Layer 5 of a small transformer language model trained on English Wikipedia (9 layers, counted from 0, width 64).
A neuron's activation on a vector x is squared ReLU(weights . x), where the dot is the dot product.
The model reads these tokens: " d" "aughter" " to" " end" " her" " own" " life" "." " L" "ater" " that" " month" "," " Sup" "er" "int" "end" "ent"

The vector x that enters this layer's MLP at each token. A number n stands for (n - 500) times 0.0077.
0 " d": 476 601 523 553 456 502 433 592 499 599 419 414 399 636 694 501 425 486 424 605 295 356 408 504 630 715 485 403 434 538 713 350 590 444 590 490 409 406 554 416 661 858 496 337 553 428 663 451 288 614 320 518 512 310 495 619 515 632 547 329 438 532 357 598
1 "aughter": 423 579 320 654 374 266 534 621 474 522 565 492 456 570 504 454 365 566 422 684 315 388 504 461 612 615 376 473 453 454 532 492 793 662 427 543 310 584 601 476 544 839 492 512 635 515 539 403 560 533 331 463 479 361 438 486 566 584 792 358 253 378 559 440
2 " to": 472 465 319 431 605 417 652 456 488 495 437 643 281 526 506 258 533 436 443 470 427 345 476 528 533 582 646 364 414 566 721 527 832 513 493 657 409 469 573 339 513 929 461 596 510 453 499 529 445 506 420 537 624 379 482 475 668 471 584 385 284 551 437 523
3 " end": 362 502 392 486 594 562 444 514 475 584 517 465 411 378 680 398 479 537 287 589 411 359 492 548 491 551 479 292 489 410 626 524 800 488 502 533 458 642 635 495 617 760 564 601 612 486 660 476 409 495 365 511 551 258 538 624 409 642 682 271 283 327 443 551
4 " her": 459 447 246 660 524 301 660 550 456 432 513 528 471 460 544 431 455 429 263 611 480 433 584 498 550 503 479 363 393 618 625 557 829 427 491 414 449 547 510 315 518 927 427 514 620 510 442 483 494 582 465 466 567 517 576 504 639 694 591 284 265 383 532 500
5 " own": 363 507 354 647 580 417 489 486 518 605 543 500 503 455 639 436 365 373 399 583 412 526 459 512 617 554 435 257 502 504 593 591 699 456 564 459 356 474 538 541 622 919 436 471 758 536 407 452 496 469 391 488 561 409 580 703 603 541 660 238 315 336 353 467
6 " life": 445 359 369 675 482 329 636 528 428 468 509 537 498 573 541 457 480 491 301 706 353 466 516 587 632 577 514 326 414 531 614 453 812 527 534 553 501 617 571 471 605 902 523 542 579 536 469 367 386 426 436 477 518 368 445 573 527 515 675 223 229 387 491 440
7 ".": 499 508 384 527 483 486 603 398 406 592 424 562 491 729 548 440 623 524 432 600 415 419 470 735 380 686 607 270 455 476 616 391 787 515 506 453 426 509 543 365 510 857 502 471 504 562 525 525 497 378 471 469 664 421 531 642 409 535 650 284 179 368 234 493
8 " L": 574 424 407 395 412 364 586 440 451 512 368 391 415 513 525 430 490 446 449 667 320 372 433 629 436 598 627 424 539 513 652 515 580 599 433 446 440 401 566 283 752 746 537 499 603 454 627 450 398 561 457 651 531 360 546 793 575 670 503 284 365 346 408 663
9 "ater": 364 442 417 533 485 304 645 406 433 772 552 535 403 433 536 447 524 631 342 471 368 408 534 492 532 509 529 520 482 586 543 480 590 657 404 632 505 639 496 222 483 831 509 627 514 433 523 423 493 680 349 518 540 566 377 653 580 631 603 316 354 368 156 532
10 " that": 487 443 360 572 620 368 616 392 488 445 519 647 352 600 503 399 509 508 304 563 312 479 457 592 519 505 570 469 489 454 701 490 585 583 524 447 370 545 527 440 539 909 360 645 495 473 521 526 548 579 416 583 510 536 536 676 454 693 681 370 252 380 227 280
11 " month": 415 491 332 580 445 345 531 460 448 600 477 427 347 487 518 573 411 511 368 711 372 378 634 571 570 587 405 308 380 454 570 509 905 523 511 610 377 585 493 503 586 791 432 540 555 548 518 463 365 619 507 501 581 355 430 594 599 636 729 275 374 322 415 520
12 ",": 404 393 392 562 611 447 611 414 478 538 469 624 441 525 647 388 590 512 437 643 361 283 505 693 466 607 547 487 394 498 661 510 796 627 414 400 490 442 546 370 458 974 530 578 482 560 402 459 455 603 562 527 477 347 434 582 450 560 565 348 292 253 415 407
13 " Sup": 513 570 200 588 416 609 496 368 517 556 507 354 465 539 709 404 365 444 417 489 439 311 529 442 625 691 657 441 507 493 453 630 587 500 558 545 442 507 566 420 596 878 484 440 578 367 587 578 552 524 509 395 533 280 548 639 494 728 506 266 491 433 264 465
14 "er": 732 459 276 487 344 409 450 535 501 597 648 543 417 635 664 455 324 505 521 528 371 326 351 463 800 638 653 437 532 501 496 507 670 635 619 512 491 457 537 448 438 609 422 627 495 307 471 537 439 497 484 360 537 376 408 806 607 560 348 586 378 415 405 387
15 "int": 460 481 390 439 656 527 447 639 470 632 474 527 432 625 659 367 392 534 452 532 323 289 436 532 735 606 555 252 565 464 536 836 482 552 594 503 418 474 510 371 598 671 696 543 570 343 546 513 470 545 459 522 323 442 479 698 653 465 421 435 518 285 332 361
16 "end": 396 545 473 595 476 637 580 661 444 634 557 362 438 615 742 396 316 413 455 710 317 292 500 330 555 598 488 225 529 542 541 678 550 533 676 584 455 510 520 430 568 697 536 575 530 359 558 524 329 499 546 425 455 496 416 625 457 477 680 385 451 406 396 381
17 "ent": 472 474 312 655 543 489 712 586 441 621 445 507 533 529 594 503 342 490 435 782 334 280 455 368 644 527 579 350 540 612 560 673 546 562 567 481 369 623 598 537 473 816 530 514 552 301 529 537 465 502 471 416 543 447 333 629 470 471 531 466 442 223 362 330

Each question shows the input weights of one neuron of the MLP. A number n stands for (n - 500) times 0.0017.

n248: 404 505 295 408 488 505 705 712 380 621 540 412 466 395 561 452 481 447 540 578 540 518 586 422 127 271 593 408 419 850 555 530 429 381 533 281 587 667 578 500 418 301 373 465 784 691 494 396 468 646 606 393 543 433 444 157 589 571 536 365 459 364 923 463
Which token does this neuron like most? 4 " her"

n17: 350 518 433 384 594 710 610 532 462 618 584 392 304 578 690 298 289 437 374 420 712 442 495 526 377 174 253 552 600 492 496 464 341 650 544 633 505 545 462 497 641 444 446 552 545 467 417 742 626 265 654 436 730 439 674 327 595 259 624 539 374 475 586 577
Which token does this neuron like most? 16 "end"

n127: 574 396 714 442 379 347 507 283 223 460 654 709 681 874 244 414 674 756 364 471 538 663 372 437 791 529 340 269 585 682 617 188 221 251 511 573 378 568 482 515 618 466 519 383 494 477 407 353 482 265 483 519 379 494 680 617 467 798 518 560 710 351 603 748
Its two highest activations, in order, are on tokens 0 " d", 6 " life"

n200: 448 570 611 590 453 347 534 492 438 375 559 451 655 601 376 595 440 241 496 534 475 648 521 355 491 377 629 678 424 284 386 505 463 601 610 475 706 493 647 563 423 613 585 571 717 394 429 614 372 615 669 423 267 512 484 543 329 542 485 432 473 486 363 221
Its three highest activations, in order, are on tokens 10 " that", 17 "ent", 16 "end"

n173: 329 290 731 453 483 386 429 464 484 479 628 326 632 904 381 688 554 501 401 259 675 563 330 429 405 783 396 450 433 522 458 400 533 266 795 660 656 294 381 569 456 792 712 197 571 451 598 587 539 462 409 637 402 494 431 470 462 534 466 737 684 370 401 603
On which token does it fire most, and how strongly? 0 " d", at about 6.6

n80: 731 526 448 433 438 388 473 291 300 537 361 453 422 601 319 380 696 663 332 488 288 516 476 463 563 427 454 415 638 531 358 334 419 282 723 523 753 313 552 450 263 488 585 457 511 710 759 700 268 758 577 559 535 688 582 440 535 515 551 462 441 655 567 414
On which token does it fire most, and how strongly? 0 " d", at about 0.31

n218: 254 469 421 554 558 483 260 541 198 369 526 897 663 546 565 554 525 534 682 344 700 397 531 366 399 429 542 488 475 295 511 539 354 641 394 499 301 364 381 607 392 422 626 405 767 389 525 383 500 284 388 435 640 621 556 445 667 495 653 455 652 391 506 503
Its two highest activations, in order, are on tokens 5 " own", 15 "int"

n81: 544 408 547 405 385 341 430 186 643 527 686 341 345 648 509 440 648 491 516 377 412 659 279 103 458 518 747 645 609 649 378 281 713 599 397 308 354 676 201 742 761 497 439 604 379 667 471 432 391 581 436 529 435 572 436 592 551 267 401 490 544 685 502 670
Its two highest activations, in order, are on tokens 14 "er", 9 "ater"

n167: 536 766 530 657 430 301 444 572 807 505 727 545 409 624 353 313 554 351 408 537 376 724 624 506 516 476 521 562 543 468 566 494 548 370 578 673 506 392 521 538 636 487 489 373 522 492 440 472 664 440 642 392 539 288 456 359 408 438 590 629 470 461 425 522
On which token does it fire most, and how strongly? 1 "aughter", at about 2.9

n44: 458 563 570 489 328 310 369 413 390 480 783 334 628 568 396 717 386 339 390 472 430 425 384 458 627 312 534 605 427 386 348 548 645 554 634 177 543 351 644 626 545 410 496 382 781 574 392 379 642 723 690 472 488 627 597 498 569 654 592 529 581 545 597 393
Which token does this neuron like most? 1 "aughter"

n45: 627 627 649 564 498 492 426 410 500 349 649 371 769 478 592 740 641 273 472 712 562 530 533 372 520 378 534 474 371 550 472 388 649 286 403 444 510 637 434 649 483 531 536 468 521 416 541 393 585 467 538 474 555 266 349 692 500 582 588 384 486 622 518 478
Its two highest activations, in order, are on tokens 6 " life", 11 " month"

n53: 344 488 448 524 253 779 380 696 691 513 404 666 351 480 581 376 591 428 763 555 858 523 598 572 475 552 519 542 335 484 608 400 478 620 546 299 588 638 273 525 773 465 417 497 614 148 493 469 516 264 611 510 667 448 557 402 537 449 564 549 559 528 473 502
Which token does this neuron like most? 13 " Sup"

n240: 536 652 411 408 606 723 787 546 644 596 214 405 382 619 610 637 405 438 566 508 540 491 779 479 326 440 794 464 372 562 552 392 512 277 747 615 572 530 639 577 366 245 415 296 491 612 323 298 450 645 531 621 508 847 541 526 672 413 582 262 399 377 758 430
On which token does it fire most, and how strongly? 16 "end", at about 0.4

n249: 494 284 491 345 691 746 566 306 691 618 370 363 720 546 441 633 873 730 560 665 389 405 429 319 314 532 364 420 672 406 586 582 433 658 497 355 702 393 658 551 565 467 360 505 354 412 506 515 374 488 638 459 524 484 557 410 619 148 620 685 551 434 420 443
On which token does it fire most, and how strongly? 17 "ent", at about 0.33

n147: 396 215 406 686 608 502 708 667 472 478 661 586 836 597 372 528 590 701 304 446 443 420 342 695 444 591 301 495 267 483 558 421 513 528 567 532 569 415 676 597 403 533 557 401 477 615 321 341 438 356 462 327 502 571 490 670 564 270 706 456 590 611 636 453
On which token does it fire most, and how strongly? 6 " life", at about 14

n61: 745 406 533 624 438 569 411 480 429 691 453 431 479 587 420 500 352 637 597 461 578 364 306 751 336 482 423 357 559 608 510 474 454 541 680 572 523 403 332 535 665 396 422 557 312 593 319 473 537 255 641 439 478 595 510 798 379 667 510 412 412 536 511 537
Its three highest activations, in order, are on tokens 7 ".", 14 "er", 8 " L"

n222: 646 433 700 269 285 522 699 639 460 649 547 489 361 402 185 521 616 439 451 582 560 667 515 506 415 479 174 469 372 791 464 485 546 512 128 381 707 565 480 919 725 546 394 389 379 650 325 625 284 485 599 630 374 558 451 693 702 455 484 476 490 558 476 507
Which token does this neuron like most? 11 " month"

n97: 618 370 541 617 444 563 727 337 412 424 536 501 781 343 361 514 223 529 440 557 636 523 501 565 408 690 766 363 381 611 372 423 266 398 614 820 240 735 349 448 454 435 364 385 522 611 584 595 510 294 703 364 481 541 599 518 553 410 586 494 675 681 399 671
Which token does this neuron like most? 13 " Sup"

n117: 418 254 535 286 535 389 471 497 463 549 590 602 420 503 261 781 741 551 320 408 390 512 335 403 561 445 620 367 467 655 493 431 438 478 580 516 448 442 709 631 645 553 650 504 433 333 557 497 520 695 526 438 429 404 591 437 137 633 675 679 589 688 423 410
Which token does this neuron like most? 10 " that"

n25: 484 507 508 679 352 481 517 498 263 351 385 491 479 593 756 624 352 745 455 299 492 662 400 728 471 267 427 610 477 743 588 582 483 352 462 808 457 402 581 434 678 366 365 709 554 547 447 623 203 568 529 295 591 601 526 348 614 456 292 598 482 357 717 571
Which token does this neuron like most? 4 " her"

n58: 447 397 798 672 518 512 469 515 269 392 521 450 730 513 588 545 399 565 631 267 361 662 682 497 755 370 340 573 630 657 410 447 581 277 493 358 654 150 555 548 573 482 587 529 606 389 658 428 389 502 546 419 554 573 461 702 600 203 555 635 529 388 539 253
On which token does it fire most, and how strongly? 15 "int", at about 0.49

n19: 515 581 579 572 654 691 579 461 732 392 458 353 741 589 465 596 506 543 614 262 369 167 374 445 503 540 553 536 535 543 482 463 651 357 463 566 505 519 706 481 375 461 324 677 668 461 503 635 559 578 541 529 619 480 444 576 585 548 508 356 613 379 700 306
Its three highest activations, in order, are on tokens 13 " Sup", 17 "ent", 14 "er"

n191: 577 326 392 517 711 339 395 686 370 580 522 535 481 440 292 424 621 753 537 368 318 371 527 573 554 473 452 382 279 429 491 487 505 527 415 594 479 858 590 628 478 517 595 330 736 531 444 493 446 389 676 402 542 599 459 378 505 577 733 653 537 484 605 501
Which token does this neuron like most? 1 "aughter"

n148: 457 705 549 342 497 355 396 502 542 251 339 574 619 402 124 588 547 517 406 291 374 656 386 544 485 457 341 417 459 442 367 597 510 686 703 829 640 334 513 753 283 415 440 556 652 525 511 452 505 606 461 754 853 466 271 505 577 688 585 711 575 260 627 624
Which token does this neuron like most? 11 " month"

n71: 895 488 419 426 478 870 398 318 438 405 572 682 433 532 535 467 514 537 609 224 530 604 176 451 397 518 605 493 569 373 549 338 342 187 364 613 520 431 592 470 211 637 317 471 661 549 488 330 596 832 592 515 594 567 410 556 373 620 351 574 578 496 387 344
Which token does this neuron like most? 14 "er"

n203: 537 715 382 728 510 556 312 568 570 49 629 535 499 574 539 758 341 712 411 436 459 366 229 406 314 601 509 556 481 635 526 437 561 406 406 344 783 579 541 565 480 445 496 315 617 505 497 535 766 561 336 632 523 398 576 605 663 404 478 724 524 559 439 520
Its three highest activations, in order, are on tokens 14 "er", 0 " d", 1 "aughter"

n1: 672 488 599 684 639 661 660 420 503 505 428 438 510 660 339 232 526 579 464 590 361 735 570 424 407 566 378 312 477 424 652 664 391 452 450 479 694 672 326 775 433 563 648 408 638 462 578 354 584 510 431 271 285 573 483 692 524 602 280 721 734 232 397 385
Its two highest activations, in order, are on tokens 15 "int", 17 "ent"

n144: 342 424 378 314 637 428 492 628 623 389 639 259 760 589 569 718 530 456 687 346 418 304 563 669 418 557 515 644 310 596 556 473 650 463 422 600 474 508 587 447 280 398 328 402 831 456 455 643 410 550 497 323 476 654 581 548 329 349 578 358 806 354 427 659
Its three highest activations, in order, are on tokens 13 " Sup", 11 " month", 12 ","

n250: 422 812 372 704 737 548 375 585 639 490 621 747 485 154 165 425 581 325 601 510 482 664 411 508 385 271 541 170 499 506 381 583 623 603 396 728 477 518 586 471 525 488 442 698 322 519 322 634 574 599 410 388 424 719 523 474 315 709 373 463 250 592 625 573
Its two highest activations, in order, are on tokens 4 " her", 2 " to"

n102: 326 599 570 521 495 464 654 455 568 255 413 708 481 623 386 437 611 640 623 264 453 529 523 534 517 503 405 516 616 584 565 780 391 552 488 560 438 364 278 416 473 523 223 520 383 571 582 599 373 652 686 675 545 480 408 328 491 578 529 432 591 562 506 218
Which token does this neuron like most? 10 " that"

n10: 448 590 635 338 782 629 483 523 439 563 343 674 668 383 445 586 621 603 571 249 569 416 611 534 225 377 393 503 208 314 690 272 470 475 675 417 562 523 546 529 397 545 615 540 431 587 418 419 265 389 702 557 351 561 430 581 532 594 542 389 511 407 464 502
Its two highest activations, in order, are on tokens 12 ",", 7 "."

n111: 656 568 565 345 298 773 607 357 441 312 589 626 341 567 670 332 461 518 469 437 536 508 373 655 429 600 623 544 474 371 465 541 682 586 597 526 510 544 287 459 454 368 606 343 625 494 428 262 588 448 394 729 578 490 261 614 602 532 496 489 629 425 571 442
Which token does this neuron like most? 14 "er"

n133: 391 545 679 509 320 629 597 686 498 342 603 468 597 720 151 553 334 570 313 439 673 667 601 749 542 524 519 605 505 661 584 539 371 580 663 391 600 451 340 399 553 375 466 268 643 353 526 446 575 441 460 557 662 418 555 517 197 522 554 461 263 481 394 613
On which token does it fire most, and how strongly? 7 ".", at about 1.3

n86: 673 464 375 654 535 249 445 334 481 389 663 435 429 389 326 448 288 550 626 131 507 704 279 387 208 604 559 578 561 589 535 72 593 498 444 622 407 540 321 810 535 588 645 726 523 529 582 770 445 703 669 580 319 495 670 611 240 523 674 622 450 650 605 321
Which token does this neuron like most? 10 " that"

n247: 408 474 549 662 639 431 488 428 535 692 507 592 423 505 523 589 712 458 355 124 623 420 455 268 398 160 575 508 757 525 327 381 534 378 799 583 337 451 612 384 447 401 491 496 611 571 457 365 577 455 175 303 408 688 703 789 380 541 679 526 697 371 509 517
Which token does this neuron like most? 9 "ater"

n170: 461 513 410 807 322 432 226 678 407 282 377 353 347 484 592 323 316 533 537 467 588 648 493 972 220 345 373 607 415 340 566 441 637 525 563 534 527 230 727 339 329 342 721 393 397 470 429 199 756 487 495 533 618 547 731 464 616 376 648 623 712 574 671 637
Which token does this neuron like most? 1 "aughter"

n130: 504 528 565 544 311 662 398 465 418 725 584 382 538 627 291 360 579 458 419 608 758 349 397 361 325 520 198 361 467 444 353 494 249 393 404 453 498 330 609 379 701 505 457 464 591 662 476 420 283 515 464 617 515 592 581 586 649 603 528 525 339 390 716 763
Which token does this neuron like most? 8 " L"

n139: 205 336 625 433 363 532 466 470 624 547 496 525 666 643 612 491 490 443 331 435 734 495 478 355 358 625 536 466 350 301 450 437 485 452 661 691 560 867 330 552 567 604 712 534 500 361 651 485 526 458 324 532 588 496 611 499 558 356 336 673 361 576 510 434
Which token does this neuron like most? 3 " end"

n237: 557 636 512 586 421 731 387 515 550 323 427 451 442 406 379 435 534 563 443 583 543 351 576 601 567 460 421 645 594 615 382 481 585 612 169 517 286 653 529 367 534 387 344 658 681 453 619 477 680 408 777 446 497 493 394 305 516 406 543 508 294 476 642 627
Which token does this neuron like most? 1 "aughter"

n151: 478 453 484 438 515 565 245 536 198 622 557 659 855 768 339 545 216 624 843 526 419 488 527 529 490 498 437 734 625 790 204 296 290 489 427 393 286 769 393 500 477 522 444 265 774 474 621 404 555 296 747 646 503 429 621 457 531 471 555 559 521 378 386 570
Which token does this neuron like most? 17 "ent"